Layer 9 of a small transformer language model trained on English Wikipedia (22 layers, counted from 0, width 64). Numbers have three digits each and are written without spaces.
A neuron adds its activation times its output weights to the MLP's output. To switch it off is to set its activation to zero at one token and run the rest of the model.

Output weights of the MLP neurons that the questions are about. A number n stands for (n - 500) times 0.0033.
n5: 319468333528348516360678445652535546665688272379407550505393489430306463545678309450362584284525418751311631859421417731545578049582626449620305176480557392226375654474450330385475565422663527
n14: 581473436271356462353527295410476465704522429427730762658546549363525331720508534614420377426315928609546464704474543564451479529640345559618463254721325846425690645362503467555272285525551385
n25: 635520558449604471620433296216630402349518278501569401555318652633379467424694546511650511558652577214441574602342602554522482440489538685513523385420673445576596446465350497205522458296589667
n27: 592399495563452472482612204733660547485611280252370424506728675728535582578200634124625406630826337355556574713600630519683671458439349388492639429557635446581673421471535518740420545510560885
n67: 671514598522529500536341523566872382451263409427610552397829512322268433496249600404474359672378586720610705303667420573380547463665714319375664856379491787561414667538151534295421584321174551
n99: 472479492426663447483441494461292468290435505349362227498599470482426470581537496420609375544460322459606457467435688512205877565450509585412498698596529486476763772597357515652402619530416193
n101: 476356432514407524464517540325612674270554515520436545315429414682674316414472469557631591292430421554597427557420651628574651472598725618441402360391549418513873253582498347347371518592500557
n105: 416240733661554554332492502489193550356703734310446373650336527697039452522352528507593418590705607595238416462470565682272470541407493609596736676442459458286534781715413521273541574833380457
n107: 478572413532271401631547614653480517524385085561532910675226338594727250673462441586619482390378530584367621512514419474341611495219329640927377362515427797460516486341659599644657727350412594
n131: 512594628794682343313534445463391218692273551528469379682446327465583687521652579586572534337228670874552624575516670196546527651404557432813406827792320560571644457418420274584281359613822437
n141: 460502631498547395460470427609841610608634721436621586684290480537574788580429692201352519314586243479364577557668559485639461715454445322447414507503574475545493688392683612607533599614737566
n143: 290656415340480546510449465530714538609725569553449309318474886649162515551546459290692541299805618568702398532319302560382189232500566532293363340440747611510312451557814406462779572686522423
n144: 782421632497523602731401327602608291452636665523551750563484453738503336658420425497591477477444294320551470668666437596594784460531679425474530490492377360568529313552395486356651406435497579
n155: 572366514194463445349422341800702592668533446335526223353451463542508469273376674597189486487440516386751521343479375531521486625539314519780271337504273577466579441371788613520451678395827415
n162: 701627585366561498833586598175451484316266588922553350491371772244576530573373632308380463650281442578450761569139416383424520397628524317358291594627410710424494384567604325973388454384286465
n179: 783415704491527435663346641289132895422530528668603308511307706523531473647604476410537357720391535417549240277655532403209418686527551424076636611505570506553589458672549525464520330616483424

Each question names a token from some text and the token that comes next. It shows the activations a of the neurons there, in the order above. A number n stands for (n - 500) times 0.065.

Then comes g, the gradient of the next token's log-probability with respect to the MLP's output, scaled to length 1. A neuron's effect is roughly proportional to its activation times (output weights . g). A number n stands for (n - 500) times 0.00091.

"on", then "ha"
a: 489504504499498496472500455499497461502501499501
g: 428287583523593304705591418437464481631776543406573216667413396542482715559716472599559507700523296604493859537741517368690318875489314348499582543519451432599495485349525356339443461624577545
Which two neurons, each switched off alone, lower its probability most, in order? n107, n143

"ie", then "v"
a: 491518499505497465531498500508500525509509509267
g: 427282377656469631430747533528534594387456565500372474583743666388290520368534471497229632622618390558561283743463778787548437624309345394644266238420409657415481292506546480349472351341428466
Switching off which neuron hurts the next token most? n179

" some", then " a"
a: 505491495470567496541497497500410505581492493499
g: 478551662340216673493558309405424313455635471646585613582626497544510556526364269543580482807538383562522608557693479292594864235689338532439600525453617406703601679558533317438599170481447604
Switching off which neuron hurts the next token most? n144

" al", then "re"
a: 496488485511515504498651499506506493649493341501
g: 394653477630553402345720517625587314677526458469561534465441643733294568408402354620761423593700313359455644331615434301483620604437326670642449786674495595490410596280508733419627271479286317
Which two neurons, each switched off alone, lower its probability most, in order? n162, n105

"l", then "o"
a: 507552499487503535497497501501501489494502567331
g: 447574421232402562323315815785365461497420524765449469392257562725661532460557444454325510456256562348708823513380597694472565455345477537307356528488494502562469451297381520712691628389559444
Switching off which neuron hurts the next token most? n162

" no", then " l"
a: 556500500518492498514513495505500497506505491502
g: 579380354470259648521520679427321598583306395687658548586695380346378330383543529552623425502284701443720500410355263592476344456483682392342664712560586756365491631478415492315475344160478652
Which neuron, switched off, raises the next token's probability most? n27

"aid", then " to"
a: 499508495499509503485508499603563502500498477491
g: 482252664538338484314475531419606563529498735545617335396762512337391409361688630636356491542490667728452658360388618557349532477380460622725586477570493488359219422353494360288687420630772190
Switching off which neuron hurts the next token most? n131

"um", then "ann"
a: 502502510499506495494500534504509508501518505501
g: 383606276463503305773418282140565609438400630259314507248506464439395539303505529581418547561702302661511374417576546493781454485401566438452423240313574398275391575450573381423554713689488393
Which neuron, switched off, raises the next token's probability most? n107

"ee", then " of"
a: 499404483488464503493496496498513499500494491501
g: 389462633450703539591414704499715604532454643564628441350348531201283471452484497320388790273712233625466734441537510700539337567366281383363504695364440419315594311535424449419529730594615527
Switching off which neuron hurts the next token most? n14

" s", then "aw"
a: 495499461503505510524500501509521493631503505492
g: 615575530279420356480531471550629349656760704400373404266526360323504517596618590699551530467540204393551645368540685845422742675484477537380513385294413713281503535577541520556570578817333471
Switching off which neuron hurts the next token most? n144

"==\n", then "I"
a: 508432500498500503633495500511474502503502516475
g: 458220672385413389326624770537565483753634550611594625529620412541368307549518649791526095434553546269790343467628573582461405497450319400505592304348541323489553525530543377402347388439517313
Which neuron, switched off, raises the next token's probability most? n14

" R", then "ac"
a: 490500496501505512506483507500500495604498495499
g: 335524552591522592463370273511658180448742522643703478365462389615793593466672284460449741422580421770325595651237455569522772679483441553644369508538307545388458594430309491445580392362475320
Switching off which neuron hurts the next token most? n144

" Be", then "z"
a: 536498497500506500539511505499634497507500481500
g: 395472496465468715623562634656557450302535341253631740622687767516436601803638257547613405578307359477484671552521548329555537206589411362414623129540673515598652593593606541506495365473422380
Switching off which neuron hurts the next token most? n5

"sk", then "y"
a: 495454502500499536517500505500482506505499499503
g: 723500496734637378464369279502575703491283691458646364376512555553283666460603665165665457412552300488331547431784438412436624694435545439855595479509491520554648596642658421591737566560382519
Which neuron, switched off, raises the next token's probability most? n141

" his", then " mon"
a: 496501494526474500707499500500355497512478502496
g: 580573295627485264363361809508578433689581545618414506240537363383491508571597381412490642189379342399667410432568365451551310448302462302490757503328398458502397425793580394385217620535558701
Switching off which neuron hurts the next token most? n101

"ick", then "ness"
a: 499511502500415496562500509487496500500512499498
g: 401629551677275695514668741444396265451460494398643369706636505355648318496548533684336444363299670473513613534333397833745452396333442269414300586469557562636392359639754512554384518553637533
Switching off which neuron hurts the next token most? n67

" his", then " requ"
a: 494495496529383503619498496500355492507489504496
g: 527452485520409524807481593500593297721439446320547422414622609443346618645724557697577636555770486700681315683460290518393499497583503613630710440274467646588290453281591657376377204607342392
Switching off which neuron hurts the next token most? n141

" the", then " pol"
a: 493503513501537473624501500501523504541384511501
g: 522447501533482670527411895351612175471358534460352457465481781763533508553707477270597647354360288498411637662381266504530373475493474380479482235623541732545569335386632640470498282355432490
Switching off which neuron hurts the next token most? n155

"c", then "ap"
a: 502621483500135500514570498513513503487500431518
g: 479626442318485586648551560504589527449383544489604553561587226360483603657688312405187552363531718562320624705691639748465612517550479428811458202352384285626626427443495511618362800451453357
Which neuron, switched off, raises the next token's probability most? n105

"ort", then "he"
a: 504531503499504507484499516794500503499497488500
g: 689411576626443479575565361554569477473412518586445427575506506496436645701665410422642172797506484624460718514679445331572148794648425527697671364456459531697560545591496414751340598774588707
Switching off which neuron hurts the next token most? n131

"ered", then " at"
a: 500493530509500504542497507495454504553522500504
g: 516648241475788460555573615711446480669501281485380681400585422435387550676420475592601189353240483604531395688451716359292404381685555722396390503637335515520329230604372550541570544412735521
Switching off which neuron hurts the next token most? n141

"ing", then " the"
a: 482486530488520501762493483504024502502479499499
g: 316518480608722630552267465397662488440543500510530503498426356203753409476821416431400424624788480435802555553570524523799343520453452528482516407304428098629318533519449367548373468581624653
Which neuron, switched off, raises the next token's probability most? n141

" cont", then "ract"
a: 501449495510501495486509513491501500495493500500
g: 623451741575444620371528500389408688383421640296763515583279488588685402210777515550371150395529453608739753466345419734478492498349459247469482379442377654547474519502486456554428257377577486
Which neuron, switched off, raises the next token's probability most? n14

" ", then "2"
a: 502502497503506496600486503504506493523499512496
g: 648603504531643404735655429398696589283415674448665339592631374382508621471538553575177580659477487404625529420397357349537220536499545581525264759812348707454608498530528801559701569474663529
Which neuron, switched off, raises the next token's probability most? n101

" re", then "ject"
a: 619501507502500502514499501508497499496494492510
g: 544834393415542548518553372442509451527401643368471410628488658554528443494543541664797660341450607690523554620788596490437389365490560656738474685521290817556398532299513427433697208587218310
Which neuron, switched off, raises the next token's probability most? n5

" ab", then "le"
a: 501505499496499500499680508524508495504495488504
g: 437466571471559490296308421442541644446522363687325333439651678437233300205417638397536830499527371536533470464432652345458546636524347393455748663533201336596293527588647739659494665625594437
Switching off which neuron hurts the next token most? n105

"ul", then "ius"
a: 527499494621504494484503496505502495501506502504
g: 418560346675559446440376251580529448189353530466290626619546511420500685540457320306544765440635481394674571558774413349482333596373550480333321438436572491269757511491658483579437865617543274
Switching off which neuron hurts the next token most? n27

"i", then "ro"
a: 602513502537500520497503482499500468518501492480
g: 742597330678491374258303349635398659351391549689511537544284426590572522391611580635557316465419474615658574398433775291227422555408446445639461633669476554636518764488442593406859633723500468
Which neuron, switched off, raises the next token's probability most? n5

"ri", then "k"
a: 489528512494500653621503501505481504501131500504
g: 735460642459526545335555667731439702537530348429501659680690361537246560560439291572462557556153646243583673404662736607410532457576536527462506399538656747581731568620460600500307512650754614
Switching off which neuron hurts the next token most? n99

"i", then " =\n\n"
a: 496504455492501510508502509500498507500502501496
g: 449478454460506597281801763562477495365427361491475640610436500677429477549628587593243423474103398476482706436623467561721110500378340541279222389544445484411642534568593565646677417562558355
Switching off which neuron hurts the next token most? n25

" in", then " "
a: 494505505509495499513499500502508500566499489508
g: 576596317633403688482572399634696647697548592452403297508498572429509457595392597204644268389560648409445364339399623457267532633426578868277402479349437503389271823474594333398601370533351518
Which neuron, switched off, raises the next token's probability most? n144

",", then " but"
a: 503509433501499496532501502501505504528501497501
g: 530537483560386263435643414609447273515467585521494274364588321446552558471432416472557317702774401701606353465470772487360582430357384457897669475365755495417447633430424752717517575742460326
Switching off which neuron hurts the next token most? n25

"i", then " T"
a: 499514519514500661558500505500503505539512499506
g: 707560544265352489623380543370456619538286393578437568214355715332478557563366612232463649529458644518559677211820533693257522356410548316368553535477599592427484646694537453466462743315369563
Switching off which neuron hurts the next token most? n99

"im", then " al"
a: 500501521489508683483501504501507501491514499501
g: 332387538299645578579511622396222544559696611617455717312674384450464737594481402561596467571434780418509496489458523409523606376827467760731617579504419721298408469750607358657284372568467646
Which neuron, switched off, raises the next token's probability most? n25

"fer", then " f"
a: 502499488491500489505502505807501503536496494485
g: 757352593606110541565428508418349421388438456604386663632465509467577464611510291527550373660353745819265544481541619734453500501513608706482765421494629593497536587437588118512410330507362605
Switching off which neuron hurts the next token most? n131

"z", then "ag"
a: 501501501495501566561501442517486503501516498500
g: 632561460494449369567730313361208516420435645732361669469304259266565666534693445721719398554360644669590563819420515318317513706368557703572496528542614528414547445576519406279590393588464609
Which neuron, switched off, raises the next token's probability most? n107

"in", then "ien"
a: 499516494506501497540513507499518506500510486495
g: 216066432476544391636535382404466603535637616510500640317290529501406488556514658649588370478482184707601647770357281479594542478551605643682343603625355350328514523708432646621572501610647421
Switching off which neuron hurts the next token most? n101

" he", then " became"
a: 493492504492502502489498501501543584506501488500
g: 509868562354354524555655628436586303545586530393531347211295525367488614621687328420523772380434548439413316671465295557671555443475469834443408804477597443591432580567428390396471497627570205
Switching off which neuron hurts the next token most? n143

"6", then "7"
a: 500503487496511500559497502505506501501502499497
g: 358613398468682543480368394540869652694640402573445590383578492446500361782389578737545488597622474660692345378727437382453556457525720292527226592308611583564736432386724406348485578716417530
Switching off which neuron hurts the next token most? n101

" the", then " position"
a: 496526548549510436687498500501535496569320506496
g: 551738775337281272413505676521485451482721354523448446535400366421428487668773384656494689406491642431709546726421523553342456490458715543693425279470500513419238389241577560580657686459666701
Switching off which neuron hurts the next token most? n99